Layer 5 of a small transformer language model trained on English Wikipedia (12 layers, counted from 0, width 64).
In attention head 1, each number of a token's query is one row of weights dot the token's vector x. The head spreads its attention over the tokens so far by the softmax of query dot key.

Query weights of the head. A number n stands for n times 0.0077.
q0: -5 23 5 -19 -18 15 -27 -40 13 8 1 12 3 6 39 -1 25 -24 16 -5 -11 25 -23 -1 10 -18 7 -16 18 -34 -39 12 0 -1 -7 -20 -1 -13 18 1 8 -21 1 -4 -9 -6 7 11 -13 10 3 -29 5 -31 13 -33 -1 5 17 44 -7 -22 -27 36
q1: 4 19 -15 11 -14 0 54 24 22 13 -29 -14 -17 1 -10 -22 13 -10 8 3 -15 5 -46 22 -9 -25 24 -9 14 21 7 -12 -31 6 15 -5 5 7 28 25 -39 29 9 -36 22 -3 -30 -37 45 0 19 27 -17 10 26 3 -17 -3 -25 -24 -13 0 -9 -27
q2: -29 34 -8 -26 8 6 -2 15 11 -19 -28 20 37 -12 -22 -26 18 3 -5 1 -24 -24 8 -9 1 44 31 27 34 -9 -5 28 15 54 -13 4 -1 -22 5 19 12 -25 2 19 7 -21 16 13 10 9 5 14 4 -32 -40 15 9 -23 8 -12 11 5 -41 10
q3: 8 -16 24 -18 12 20 -20 -22 -13 34 5 -13 2 -11 -32 11 -9 -31 15 2 -1 15 35 12 14 -44 -9 36 9 -6 -21 -13 -15 9 31 41 -8 0 -23 -22 -2 5 27 4 12 30 -9 15 -30 14 16 6 -11 5 3 1 1 -23 -8 19 -7 -3 17 14
q4: 10 21 42 24 26 -12 -31 -6 -9 3 -7 -7 18 12 3 13 -11 -48 -1 -35 8 6 5 -8 0 -17 -4 0 -10 -17 -22 -31 20 25 -9 12 47 12 -16 14 -1 -17 38 -31 -21 6 6 -19 -28 0 -3 24 43 -11 -10 -34 -21 -16 -1 -26 -21 26 -20 -16
q5: -25 62 -8 -4 18 23 -1 29 -11 4 19 -16 26 19 -21 4 13 -37 22 15 18 21 45 0 -28 23 66 4 13 -1 -23 -28 37 6 19 12 -25 -38 -17 5 -25 -21 28 42 -6 -41 -25 -23 18 33 -19 32 -13 31 5 3 -11 51 46 51 -13 46 13 -12
q6: -9 -14 -21 10 -5 33 -8 -20 -3 28 -10 -31 28 16 -15 5 -20 -57 23 10 18 -18 6 13 15 -15 12 -21 -30 1 10 -12 -12 -9 22 26 7 -12 30 -17 27 -15 18 -11 32 -11 -23 26 -4 33 -46 -20 0 34 14 0 -15 -19 20 -38 -38 -16 -34 -19
q7: 27 -3 20 -16 8 23 -19 2 -28 -47 3 27 -24 2 27 -13 -14 -37 44 -12 -16 66 16 9 11 -1 -13 26 -46 -20 -20 -24 -25 16 11 7 -26 -34 -31 -37 7 8 48 -3 18 5 -49 7 -13 19 15 -41 19 -27 -27 5 4 3 -43 -1 2 24 40 -14
q8: -31 29 -8 32 3 -12 -13 0 21 25 -20 -13 25 16 -25 52 11 14 -56 -33 -32 -6 14 11 30 -8 10 45 29 -14 5 13 3 -7 5 -13 11 57 25 42 -20 -18 -3 40 -7 -6 4 -22 -3 -20 -2 -3 15 -10 27 -54 -4 21 -40 -44 5 14 -15 -19
q9: 23 -11 2 36 -8 52 16 -22 51 -3 48 -13 10 -16 -24 -18 10 -21 35 23 0 22 9 37 -3 53 -7 24 -4 -19 -14 49 16 27 19 -6 48 35 10 -5 -4 -20 3 -19 -21 4 -32 22 -3 12 23 -27 -2 -40 14 22 -58 26 6 -8 5 -7 -23 12
q10: 32 -25 -3 0 -4 -49 -45 -9 -22 58 -28 34 -5 19 -44 -29 8 -31 -24 15 -40 31 31 -26 17 8 2 -1 -3 37 5 -17 2 -26 -17 30 -22 15 -29 47 16 -4 7 12 19 -29 -29 -2 -37 -7 57 4 16 0 15 -11 -2 -51 -12 -6 12 -59 12 -12
q11: 1 -9 -17 10 19 8 3 29 12 -34 -13 -24 2 -5 -15 42 -45 -3 4 -33 -26 20 1 -4 24 -26 22 29 0 32 -12 7 -7 -16 -32 16 -20 0 -14 -6 -2 -44 -20 11 -94 -8 -9 15 14 -22 -38 21 0 12 24 -33 40 4 2 -31 12 -10 37 15
q12: 3 -20 51 18 35 -4 -44 -8 -14 14 0 -4 5 30 -44 -10 -9 -11 7 -30 -21 13 -34 8 -25 29 -31 -36 -22 -37 12 14 25 -21 27 -9 15 -65 0 -3 -27 -8 15 6 4 -1 10 -1 23 38 -16 26 3 -5 48 0 -11 35 8 -21 49 8 -13 -43
q13: 25 6 -51 -5 11 -34 7 21 0 -59 -10 14 33 29 15 16 62 -13 -23 51 33 13 -22 24 -6 26 2 13 -12 16 46 -26 -5 5 -21 19 21 6 -40 -32 -9 -25 -45 -39 0 10 27 -5 -14 -27 -5 -26 -23 -4 16 27 6 8 48 6 30 -5 12 1
q14: 0 -30 10 24 27 7 4 -4 -49 -15 -10 4 -8 22 7 -3 -6 19 -3 36 -45 -26 -6 -23 -19 14 -65 36 29 20 4 -26 -14 20 6 -9 -3 31 -22 -48 37 -6 -42 -7 11 -32 -2 19 37 23 -3 24 -27 9 1 15 -55 -11 -9 8 9 -1 7 -16
q15: -14 -12 -2 27 -35 -14 25 -13 -20 1 13 -56 -7 -22 20 13 -33 2 33 -8 0 2 -50 -34 -1 10 -37 -10 -15 -24 46 8 -11 30 -34 49 -19 -14 -23 38 -33 -1 -3 -13 16 9 -6 -27 39 -16 -13 -9 -17 9 -22 34 47 54 31 40 -1 -41 -9 40
q16: 15 12 -16 -26 31 -1 10 -11 -7 -25 -14 -14 14 58 2 51 -13 17 -34 57 7 18 -7 -38 -32 11 -12 -16 61 43 28 -20 -24 -9 10 7 -31 -44 7 -43 -55 27 -50 -21 -23 -3 -32 12 44 -13 -8 -34 -21 -8 -30 11 38 -8 14 24 -10 -2 -15 8
q17: -1 -25 -19 -40 9 -11 6 -27 -23 -20 -3 -28 15 12 -10 -14 25 -2 -49 16 12 -30 0 -41 -44 12 -35 13 4 -3 11 -43 -20 4 15 -32 25 -17 -33 -4 -18 5 -29 -74 -46 34 28 17 41 -24 -10 -21 -29 -8 -6 30 34 45 -2 -9 -2 -11 8 -4
q18: 5 3 18 -10 33 24 -32 -7 2 -25 7 0 -25 8 -11 20 26 48 32 35 22 7 13 -35 18 19 -20 2 1 7 44 7 -23 20 -22 -12 31 -16 -17 9 17 -1 -15 -24 -24 44 18 35 18 -20 -36 -9 -11 -12 2 19 8 13 50 27 -19 4 26 3
q19: 16 17 71 -17 28 36 -38 2 -30 43 7 -14 17 -10 51 32 -21 -39 2 -39 -31 25 12 14 -6 0 16 -22 36 4 7 -12 29 10 1 23 -26 3 15 9 0 -10 15 23 4 0 42 22 -12 7 29 8 25 14 3 3 3 7 -15 -5 -22 21 16 38
q20: 0 12 -29 31 15 43 -1 14 4 6 -13 1 37 -5 -30 21 30 49 -33 22 35 23 -14 8 19 23 -43 35 0 11 -54 -34 1 12 9 3 -1 -22 6 23 -5 20 9 16 -25 -4 -50 2 6 -18 11 23 3 -7 14 16 32 16 -11 15 -28 30 -34 -48
q21: 7 24 -50 0 26 2 7 -27 -4 28 -28 4 0 -42 25 -13 -28 -41 -12 30 -16 -34 54 -4 -24 -23 -32 4 -27 -23 -6 12 -7 -20 -6 14 2 -4 3 44 -26 13 28 0 12 20 3 -29 -17 -15 3 -24 26 -19 26 -21 -11 4 -40 -37 -33 25 25 -25
q22: 19 -14 18 -11 15 11 51 -24 10 40 -28 39 -18 -19 -7 -56 -24 3 -12 -32 -35 29 24 39 -14 -21 30 -30 -12 8 -10 1 -11 -32 7 -18 9 1 13 9 -12 -15 10 27 13 -20 -4 0 -17 5 21 -18 13 6 18 -10 7 -24 -9 31 -11 -18 15 -4
q23: -17 -27 36 -26 10 -3 -39 -13 40 0 4 -37 11 12 -24 58 29 -9 -6 -32 2 2 -19 43 35 -25 17 -26 -11 -28 -6 33 -25 -33 -21 -42 8 -2 8 21 23 25 -13 25 -7 65 11 2 -35 -37 19 6 -5 -4 14 -49 -3 -37 -6 5 14 -37 3 -12
q24: 24 -20 19 35 25 4 -9 13 -8 -24 2 -5 -18 4 0 -2 11 62 15 7 -16 27 15 10 -61 8 -30 -6 -35 6 -29 -5 -36 -27 25 10 -34 -2 29 2 -18 -5 -51 -15 15 -9 0 25 17 22 1 19 -31 -47 2 -29 14 -16 -7 19 0 -15 28 -6
q25: -11 15 29 -2 1 6 29 -18 -10 -18 13 -31 -24 -12 -56 -21 8 7 -13 -30 0 -4 3 51 -9 -4 10 10 -2 -21 -16 -3 14 -9 20 -27 -28 -17 8 11 -47 32 8 11 -24 -38 24 18 5 -17 -32 5 3 -25 -19 22 -37 -24 47 21 -4 -8 2 22
q26: -4 15 -3 -8 -12 -5 -8 -10 -28 -65 29 -34 -1 -3 27 16 -10 -35 24 2 -33 -2 3 -2 4 13 13 -1 -7 -11 -4 -62 25 12 8 -19 -28 20 -40 -10 42 18 33 0 -16 -11 -43 44 49 5 -53 15 1 -1 10 17 -23 -10 43 4 9 5 36 -29
q27: -13 19 7 -8 -15 -4 -11 -1 5 -30 -16 -18 20 -5 -17 -9 -1 -46 -5 13 -16 -32 -39 60 -12 -25 -42 -10 -61 -24 -34 -15 23 -43 -14 -4 -26 55 14 9 26 7 18 12 -18 -6 23 -13 32 34 -8 20 26 -34 -16 10 -3 11 -2 22 0 -28 32 -16
q28: -45 -24 -25 26 -32 -5 -3 0 43 10 -17 -10 1 -5 33 17 11 -10 -26 44 13 3 -26 27 11 45 -27 -10 12 -27 -13 -10 -18 22 -1 -7 4 -47 -7 -5 6 8 12 29 0 -5 16 -19 7 61 -50 -4 -3 23 44 23 -52 -41 7 33 -11 22 30 54
q29: -3 2 15 -16 -24 -35 10 -3 5 23 -8 -8 13 -11 14 -32 -42 16 -32 9 -12 19 27 19 32 -8 0 -15 -3 -41 4 -46 42 -26 1 -12 -24 4 36 27 25 35 -12 18 -2 -7 -23 -7 -27 2 28 27 7 -28 20 -2 12 -40 5 -2 -17 -10 31 -12
q30: 9 17 0 -19 -3 14 -30 -52 3 -8 -27 -1 9 7 60 16 7 -25 1 -18 -40 -20 -43 43 -27 -38 23 61 -1 -7 -5 -18 21 3 -1 53 56 12 44 31 -35 -29 -11 2 49 -15 -10 -6 -15 -24 -34 3 17 41 -6 -32 -20 22 20 -11 1 -2 8 -42
q31: -25 29 -12 3 20 -20 1 -28 35 -12 0 -19 -47 -57 25 15 -5 -9 38 -27 13 11 -37 -40 -5 58 11 -29 -38 -7 11 -10 -1 19 23 -47 23 47 18 1 19 -20 7 30 35 -12 54 31 9 -69 30 40 -17 24 13 -30 21 35 -12 2 0 17 3 -5

Each question shows a short text with each token's key, already scaled and adjusted for position as the last token sees it. A number n stands for n times 0.015.

Then comes the last token's vector x. A number n stands for n times 0.035.

0 " Ni": 10 -19 -22 41 8 27 38 32 8 2 41 18 10 15 60 29 33 12 -3 -8 -16 -3 32 -2 -29 38 -21 -6 -5 45 18 45
1 "ko": -17 -28 -8 35 18 7 18 22 3 6 30 13 11 -4 51 40 16 0 -2 9 -8 2 16 5 -23 21 -7 -27 -12 53 13 11
2 "li": -17 -24 -3 10 14 20 21 10 -1 1 30 23 1 -7 50 24 -17 -22 -10 1 -4 3 12 -28 -28 27 -31 -2 8 31 15 17
3 "ć": 0 6 -15 18 -1 8 19 25 20 6 27 11 14 2 33 26 -9 -26 -4 6 3 12 17 1 -18 -5 -13 -20 5 33 22 26
4 " and": 2 4 -4 10 13 6 6 23 1 -16 19 29 22 4 36 9 -13 -9 -14 11 -14 4 -2 0 -25 15 -19 5 6 53 52 47
x: -14 10 10 1 -3 -37 -35 -8 40 -7 -37 -1 3 -11 10 -14 -22 17 -21 -12 4 0 -31 20 -6 -15 20 41 12 -46 -18 -19 25 -21 7 13 5 -43 7 17 -35 8 14 -9 -5 -20 -4 35 0 -5 -8 22 -18 18 28 -7 43 -29 30 -60 -2 21 33 4
Which token does the last token look at most, and with what share of its attention? 4 " and", with about 100%

0 "-": -5 -14 -8 25 15 -10 9 7 2 -7 31 45 3 13 53 -2 1 6 -4 3 -6 -6 1 -5 -23 10 -20 -5 7 56 37 57
1 "lo": -54 -18 -24 48 16 8 22 27 -6 -20 37 16 14 18 84 28 -4 7 -2 0 -31 7 -1 9 -30 7 0 -17 -12 47 13 33
2 "ver": -20 -11 2 18 3 33 39 6 10 7 8 7 23 21 34 9 -35 -16 -2 15 -14 2 -7 -2 -20 12 -17 -13 12 42 8 44
3 " of": 1 -14 -7 10 15 2 4 -2 4 1 17 37 9 20 37 9 -18 -13 -15 11 -10 4 -14 7 -26 4 -25 15 15 54 44 52
4 " Re": 37 6 -5 22 30 32 27 25 9 -20 33 30 -11 40 43 27 7 -13 -23 23 -17 6 12 8 -46 28 -22 -12 -15 55 39 45
x: -20 9 -4 -20 -10 -32 -30 -20 24 -4 -36 -7 -4 17 12 -32 -4 9 -29 1 -43 56 38 0 -1 19 8 27 0 21 -44 27 -4 1 -2 25 -13 0 20 -7 -25 -16 20 -24 -14 -26 -25 60 37 -14 -4 17 23 9 16 -48 -28 -14 11 -19 -9 13 33 11
To which token does the last token give the most attention? 0 "-"

0 "s": 6 -20 -6 16 14 8 19 3 6 -11 6 24 8 6 41 9 10 8 0 -2 -10 -4 3 8 -14 12 -23 8 5 52 42 50
1 "ki": -29 -29 -19 27 13 6 23 15 6 2 22 6 17 1 48 14 14 4 -3 -2 -2 21 8 5 -16 24 -27 -14 -3 53 -1 35
2 "rm": -9 -26 -24 13 16 4 6 20 31 -9 16 -2 6 24 55 17 -41 -6 -4 1 -21 32 -3 17 -17 -9 -28 2 -11 30 18 56
3 "ish": 5 -19 -35 10 -1 12 17 27 4 -12 27 37 10 0 14 22 -17 -27 -2 2 -20 1 28 -4 -9 18 -19 -1 3 26 6 39
4 " against": -4 -7 -10 11 5 6 -8 15 1 -9 22 31 5 6 12 18 -18 -12 -4 7 -15 7 8 1 -24 9 -19 11 10 41 42 41
x: -20 -2 13 0 -6 -16 -31 4 38 14 -42 21 -3 5 3 -33 -15 0 -32 -19 -26 -15 -24 15 13 -27 -9 18 6 -41 4 11 18 -10 -13 4 28 -46 -1 19 -37 33 23 -31 10 -22 11 23 -5 -8 -35 0 -15 14 24 -6 28 -17 26 -46 -10 32 32 -3
Which two tokens does the last token look at most, in order? 4 " against", 0 "s"

0 "e": 2 -26 -8 17 20 17 13 16 2 -3 27 28 4 8 30 13 12 19 2 2 8 -16 13 -10 -19 16 -15 -2 -3 48 38 42
1 "ight": -35 -10 -8 15 -3 8 26 8 -3 -8 10 2 -14 20 23 1 2 -13 11 -2 -16 15 5 13 -33 14 -23 -12 -5 50 20 45
2 "y": -2 -13 -17 14 -8 -8 13 26 -17 -8 19 -4 4 -1 30 2 -19 -3 0 4 -18 -6 11 12 -20 4 -16 -12 3 50 38 40
3 "-": 1 4 -5 25 20 -15 1 8 -2 17 16 25 3 15 46 0 3 -27 -18 41 6 -1 1 7 -11 -2 -26 -14 4 43 27 23
4 "f": 24 10 6 12 26 17 17 7 2 -2 11 20 1 27 43 23 -6 -40 -13 39 10 -17 -4 15 -21 16 -26 3 2 37 30 29
x: 13 8 19 -36 -30 -35 -30 -43 18 33 -4 20 15 -27 31 -10 13 -38 -22 -23 -43 -2 -4 26 -6 13 17 42 7 1 -10 -14 32 33 -10 29 -22 19 12 7 -18 -4 36 11 30 43 -5 43 15 12 -4 15 3 25 11 -16 17 5 -6 -32 4 16 37 -15
Which two tokens does the last token look at most, in order? 2 "y", 3 "-"

0 "form": -7 -40 -32 0 15 4 27 7 6 -7 3 21 26 8 49 26 21 23 27 -8 -26 4 -16 14 -19 6 -41 3 -8 20 30 31
1 "ed": 2 -22 -20 11 8 10 14 20 7 5 18 26 5 5 26 14 2 -7 13 -6 -5 -1 4 4 2 -1 -22 11 7 50 43 43
2 " in": -14 -13 -9 21 19 13 7 17 1 -8 35 28 2 21 38 15 0 -10 -17 2 -12 1 -1 -3 -36 16 -21 9 -1 59 47 43
3 " 2011": 5 16 -19 16 13 8 18 0 28 -17 -6 28 -6 7 49 8 -16 -5 -3 4 9 14 -5 11 -17 6 -12 -10 11 33 39 32
4 ",": -2 4 -1 5 19 13 -3 17 12 -3 3 20 15 -1 31 12 -10 -12 -17 18 1 2 5 1 -16 14 -1 3 4 51 43 40
x: 7 19 -10 -7 -4 -22 -18 -24 43 -23 -53 2 -5 -28 6 2 -25 -2 -37 -39 4 -8 -32 14 4 -18 21 36 -3 -42 -4 -8 23 -6 9 8 -10 -56 2 25 -28 2 -6 -17 4 -12 -26 53 -15 0 -7 17 -8 20 27 -8 40 -12 19 -38 5 3 21 -4
To which token does the last token give the most attention? 4 ","

0 "ning": 5 -9 -9 6 -3 12 -4 10 10 -8 10 12 -4 17 20 1 2 14 18 4 -7 2 14 -3 -11 6 -24 15 7 52 38 48
1 " ": -14 -37 -25 35 25 0 26 25 12 -10 19 36 4 23 51 17 2 -16 -2 0 -2 18 -1 6 -18 23 -24 -4 -1 56 31 31
2 "t": 0 -27 -2 21 24 7 20 15 6 0 23 2 12 27 58 12 -32 -28 -9 0 0 -15 -22 22 -17 12 -22 9 12 66 22 44
3 "w": -3 10 -3 6 -1 -7 22 13 3 -6 -1 -3 -1 14 48 -8 -24 -36 -16 10 -10 13 11 14 -14 20 -49 1 7 58 17 47
4 "ent": 10 7 -14 11 0 5 22 2 -9 -3 8 26 2 -8 12 1 -7 -11 -7 12 9 -8 17 -9 -13 0 -12 -10 8 25 5 16
x: -25 9 7 15 3 11 -32 -14 33 38 -22 13 -9 50 12 14 -36 -38 -13 9 -41 -14 -7 10 -13 -15 10 25 16 -51 -17 -4 29 9 -11 21 -1 -25 -22 3 16 -13 37 22 10 3 5 -32 -35 9 -6 10 7 43 39 -40 -7 0 -12 -8 -23 22 5 -28
To which token does the last token give the most attention? 2 "t"

0 ",": 10 -8 -10 14 7 4 3 11 10 -11 11 31 18 4 31 6 -3 1 6 3 -2 -4 0 -6 -10 8 -10 1 12 46 49 47
1 " un": -5 -13 -22 26 14 -5 21 31 17 -16 33 31 -13 35 46 11 7 -13 -17 3 -23 15 8 9 -34 19 -27 12 15 46 32 50
2 "able": -31 -44 -43 20 19 7 -4 26 -1 -21 16 36 23 12 32 31 -9 3 -20 0 -25 4 -8 18 -31 16 -35 21 -16 45 26 28
3 " to": -7 -12 -5 15 9 -2 20 24 -8 -23 21 18 16 3 19 18 -17 -13 -19 4 -11 2 -7 16 -25 21 -15 17 6 31 37 53
4 " take": 14 14 -26 27 24 28 22 27 -2 -31 27 31 29 28 30 30 -27 -31 -30 16 -13 16 14 13 -30 38 -47 2 11 61 9 46
x: -45 -11 28 -32 -16 -20 -20 16 23 14 -67 -14 -21 4 20 -40 6 16 -2 12 19 16 0 10 -39 -12 -34 -8 30 0 -5 -18 39 25 -22 23 17 -24 16 -8 -19 -2 23 -16 -9 -18 16 36 -1 -12 -21 23 37 26 29 -50 -1 6 1 -20 6 26 37 6
Which token does the last token look at most, and with what share of its attention? 0 ",", with about 40%

0 " about": 5 -13 -5 11 25 12 -5 10 0 7 22 30 13 13 26 12 13 7 4 -12 -25 9 2 7 -8 10 -23 0 7 53 39 40
1 " the": -11 -3 -2 3 3 13 12 18 -6 -18 12 46 14 5 23 15 0 6 2 -5 -27 5 -12 -2 -25 26 -10 -2 16 65 52 52
2 "m": 11 -24 3 5 11 12 -8 18 13 -14 16 -9 21 20 21 8 -6 -16 3 5 -18 -4 0 -3 -5 -1 -28 6 8 30 39 50
3 ",": -10 -2 -4 9 14 19 5 15 12 0 15 14 19 0 28 7 0 -13 -14 15 -4 -7 4 -2 -17 14 2 7 -3 45 35 35
4 " ": 18 30 -11 21 22 -10 27 24 11 -2 12 38 8 24 45 20 -7 -34 -27 31 11 25 1 17 -5 24 -26 -10 2 57 27 29
x: -12 24 1 -29 -11 -21 -38 -23 20 -17 -40 1 -3 -7 -33 0 -33 15 -26 -6 29 5 -3 13 -17 6 5 21 -22 14 -19 -4 9 1 37 61 -18 2 19 -19 -2 18 12 8 0 5 5 48 15 -38 -15 13 10 -2 59 -57 3 -22 10 -30 21 22 23 -18
Which two tokens does the last token look at most, in order? 1 " the", 4 " "

0 " ": -11 -35 -29 38 25 3 29 18 15 -1 27 40 3 30 64 11 19 9 3 -7 -7 15 -6 12 -26 22 -28 -4 -2 61 31 43
1 "t": -27 -37 -7 22 23 6 19 15 6 0 24 3 10 26 62 12 -16 -8 -7 -3 -3 -18 -20 22 -23 13 -23 8 15 68 24 45
2 "w": -21 -15 -11 8 -4 -2 24 11 3 -5 0 -3 0 13 49 -8 -14 -35 -15 9 -7 10 9 13 -18 19 -50 0 9 58 16 50
3 "ent": -1 2 -15 14 1 5 23 0 -11 -2 5 26 1 -9 12 -1 -11 -13 -1 9 11 -8 14 -7 -11 -1 -12 -9 9 26 5 16
4 "y": 17 -2 -2 10 -4 -5 12 16 -17 -15 19 -5 -2 -6 21 3 4 -8 -4 13 -16 -7 14 14 -23 5 -19 -17 7 35 28 29
x: -32 8 15 4 8 14 -17 -16 18 14 16 -7 -19 19 -26 -15 -31 -23 -46 4 -9 27 -1 23 -28 8 25 18 -5 -42 -47 -34 14 -15 -10 12 16 -24 -22 33 5 -9 70 -7 -11 -13 5 24 -49 -3 11 6 5 6 23 2 12 -20 8 -49 -12 13 16 -8
Which token does the last token look at most, and with what share of its attention? 1 "t", with about 30%

0 " that": 9 -6 -5 10 11 10 -5 14 -1 -7 16 25 15 2 21 9 12 10 5 -2 -16 -5 0 5 -25 20 -13 2 12 57 37 36
1 " she": -24 -23 -17 31 6 5 2 35 -16 -7 20 14 14 -1 40 24 16 18 -1 0 -26 8 15 5 -24 36 -19 2 6 53 12 41
2 " b": -15 -10 -26 48 10 8 16 21 8 -15 18 17 -15 17 60 25 -9 -8 -20 33 -7 9 9 9 -28 23 -26 9 -2 59 15 30
3 "ough": 12 -19 -2 17 11 12 3 3 -9 0 11 1 20 -1 17 12 -27 -4 -2 2 -15 0 -3 1 -28 18 -14 0 10 49 12 30
4 "t": 13 16 4 3 8 12 0 7 -6 -7 12 -4 10 8 32 8 9 -44 6 25 11 -32 -20 14 -6 -1 -10 -1 21 42 22 36
x: 6 14 27 -9 4 -29 -29 -33 4 13 12 -6 -1 2 -18 -7 -23 -52 -21 -51 -26 17 -12 30 -15 -11 -4 7 21 -29 -68 -16 18 2 -15 19 3 -22 4 11 -1 -12 48 12 10 1 -6 5 -34 -26 -8 19 16 17 -4 -52 48 -29 -16 -12 20 0 27 -13
To which token does the last token give the most attention? 2 " b"

0 "s": 6 -20 -6 16 14 8 19 3 6 -11 6 24 8 6 41 9 10 8 0 -2 -10 -4 3 8 -14 12 -23 8 5 52 42 50
1 "low": -34 -23 -7 8 12 10 12 12 4 -4 13 24 -6 24 17 7 -7 -2 7 0 -2 9 5 5 -29 15 -28 -13 12 33 13 40
2 ",": -4 -6 -11 11 13 9 0 14 11 -8 14 34 17 5 32 10 8 -5 -7 9 -4 -1 5 -6 -9 12 -7 -1 8 53 45 49
3 " who": -6 -4 -7 32 14 24 10 39 -11 -9 25 22 21 5 43 19 -32 -3 -17 8 -19 21 13 14 -29 29 -22 4 9 56 27 41
4 " is": -7 2 -10 23 18 18 14 20 0 -18 14 28 12 6 16 24 -11 -16 -13 21 2 0 8 5 -16 37 1 12 -5 44 24 32
x: 12 -12 9 -25 -16 -17 -40 27 49 -19 -27 -33 -15 -3 25 -25 -15 1 -37 -18 2 13 -11 14 -23 -26 10 48 4 -23 -2 0 29 9 25 1 -13 -35 8 1 -35 3 -2 0 5 -20 -34 46 3 -2 -13 -4 -18 23 31 -47 38 4 26 -8 -4 8 35 29
Which token does the last token look at most, and with what share of its attention? 2 ",", with about 50%

0 ",": 10 -8 -10 14 7 4 3 11 10 -11 11 31 18 4 31 6 -3 1 6 3 -2 -4 0 -6 -10 8 -10 1 12 46 49 47
1 " following": -5 -16 -8 22 16 6 -4 13 -2 -24 5 39 10 4 26 12 19 3 14 10 -6 -3 3 -3 -35 20 -13 -7 17 59 36 48
2 " Sh": -24 -20 -25 30 16 1 23 32 15 -7 28 25 -11 21 59 26 -5 -9 -33 15 -18 22 27 5 -30 28 -37 14 -16 59 16 58
3 "ang": -16 -23 -15 18 14 -16 -4 34 -2 0 27 27 5 0 53 43 -25 -41 -23 47 -6 -1 13 -4 -13 23 -19 0 -3 32 -7 23
4 "ha": 32 16 -5 27 28 -14 9 23 10 12 32 9 14 -4 67 30 -17 -42 -8 43 3 3 1 -5 -22 16 -18 -18 7 39 0 28
x: 5 36 1 -11 -46 -28 -38 -45 24 -13 -6 1 -39 4 -8 5 3 -1 -10 -6 -32 14 -19 29 -7 -30 -15 17 -7 -19 -32 -23 21 -37 -7 3 -15 2 9 -3 31 -3 26 50 12 -1 -3 36 -61 -13 -1 3 27 28 4 -10 17 -14 -25 -42 -36 -8 -15 41
Which token does the last token look at most, and with what share of its attention? 2 " Sh", with about 70%

0 " having": 5 -6 -12 23 -2 23 22 31 -12 -9 23 24 18 13 26 20 22 5 5 -20 -29 11 14 17 -24 34 -28 3 8 57 34 40
1 " f": -33 -35 -33 30 25 11 32 20 5 -2 25 29 -5 23 54 33 1 0 -13 9 -31 -2 -1 17 -42 20 -41 -5 -9 60 32 50
2 "ig": -33 -14 -1 24 17 4 25 16 -4 -10 18 24 -6 23 52 20 -20 -38 -28 3 -21 16 -4 15 -29 7 -29 4 1 42 11 30
3 "ur": 6 -3 0 15 19 -10 27 12 4 -3 2 -4 19 13 48 27 -48 -42 -10 7 -35 19 -9 33 -15 16 -10 -8 12 27 -4 32
4 "ed": 6 14 -14 15 1 -2 13 6 0 5 9 18 0 -9 27 13 -4 -10 -18 17 -5 5 9 10 10 -7 -23 2 6 39 27 34
x: -9 3 22 -15 3 7 -54 -28 16 22 -11 4 -38 17 6 -9 -36 -7 -18 -32 -30 7 -26 15 -8 -38 1 36 11 -49 -49 2 -5 12 -13 22 15 -16 20 7 -24 25 36 -7 19 6 1 -40 -52 9 -9 6 2 23 45 -4 22 -18 -2 -28 -7 27 20 -3
Which two tokens does the last token look at most, in order? 3 "ur", 4 "ed"

0 "es": 6 -22 -7 12 25 17 13 13 8 -2 13 26 6 3 20 20 2 6 14 -7 -10 -2 9 -7 -6 14 -10 3 -3 44 43 37
1 ",": 5 -7 -17 14 9 9 3 17 11 -9 12 26 19 4 33 7 8 -3 -2 5 -2 -4 3 -3 -10 11 -7 3 11 52 44 44
2 " who": -30 -5 -13 32 10 25 11 38 -12 -8 24 21 21 5 44 17 -12 -1 -14 -2 -20 16 11 15 -27 28 -22 5 10 55 28 38
3 " tri": 3 -1 -37 27 25 5 33 32 23 -11 22 33 23 20 85 34 -43 -24 -44 9 -11 28 17 -1 -17 25 -51 7 -4 47 20 54
4 "ed": -1 15 -19 14 19 20 12 24 14 2 30 40 19 3 25 20 -5 -12 -14 14 -1 5 10 12 -7 7 -31 21 -2 44 21 30
x: -18 -16 20 -4 -29 -17 -24 -36 21 10 -34 5 -29 -1 21 -30 -34 7 -31 -42 -4 5 -15 6 -9 -32 -29 43 -4 -28 -10 18 -8 15 -4 31 -4 -12 19 14 -29 20 21 3 12 -10 14 -37 -11 36 -14 21 22 15 25 -32 20 -9 -12 -35 -3 45 33 -19
Which token does the last token look at most, and with what share of its attention? 3 " tri", with about 100%

0 "s": 6 -20 -6 16 14 8 19 3 6 -11 6 24 8 6 41 9 10 8 0 -2 -10 -4 3 8 -14 12 -23 8 5 52 42 50
1 "po": -56 -29 -27 36 33 8 20 17 15 -1 32 -7 2 32 79 18 14 -12 -26 1 2 12 11 3 -35 11 -26 -16 -12 57 -4 37
2 "nd": -19 -35 -11 1 15 14 13 9 10 -12 9 -10 0 25 37 16 -19 -25 -7 9 -8 4 -2 6 -7 10 -18 7 22 44 13 60
3 "ed": -4 -1 -26 12 -1 5 19 11 9 -3 18 30 2 2 32 19 -4 -19 -12 4 -8 3 13 2 4 -1 -29 6 1 52 37 48
4 " that": 4 1 -6 7 18 14 -4 12 2 -10 14 26 14 0 27 8 -14 -8 -4 11 -4 5 -2 5 -27 20 -12 2 14 60 36 41
x: -9 6 9 3 -10 -29 -6 -4 39 5 -46 -15 -10 -19 15 -20 -46 8 -13 -12 2 4 -45 30 -24 -28 12 16 16 -41 -6 -11 31 -22 4 18 8 -49 12 15 -27 7 5 -28 10 -27 0 46 -5 -1 -33 24 -16 16 19 -15 28 -15 23 -29 -23 -13 35 -11
To which token does the last token give the most attention? 4 " that"

0 " to": 6 -9 -15 11 6 8 10 26 -5 -21 17 24 17 8 23 16 15 12 0 -6 -16 -3 -9 5 -29 26 -12 17 10 45 46 55
1 " ma": -26 -23 -30 52 25 30 37 20 18 5 28 19 11 27 67 26 18 -21 -2 -8 -16 7 16 8 -25 28 -15 -3 -7 60 18 35
2 "st": -16 -32 -21 -2 33 15 3 20 17 -13 -1 10 -9 27 38 24 -12 -17 -22 21 1 0 -30 26 -40 13 -15 26 9 37 16 27
3 "ur": 8 0 3 10 15 1 29 -1 10 -16 6 -3 4 28 39 19 -47 -28 -14 22 -29 15 -11 31 -35 11 -8 -6 16 14 -4 24
4 "b": 26 6 12 9 2 6 3 -13 16 -2 1 -5 -17 13 49 14 7 -19 -19 39 12 11 0 -1 -15 0 -31 -5 1 38 20 36
x: 12 1 15 7 -19 12 -42 -27 25 34 -3 -7 -18 -28 14 20 8 -54 -53 -23 -25 24 20 16 11 -34 -1 8 22 -10 -57 -31 20 3 -37 40 4 12 24 -6 -7 -6 17 37 12 36 -17 19 -39 -5 1 1 33 10 14 -2 35 -7 -1 -12 12 -28 8 -1
Which token does the last token look at most, and with what share of its attention? 2 "st", with about 40%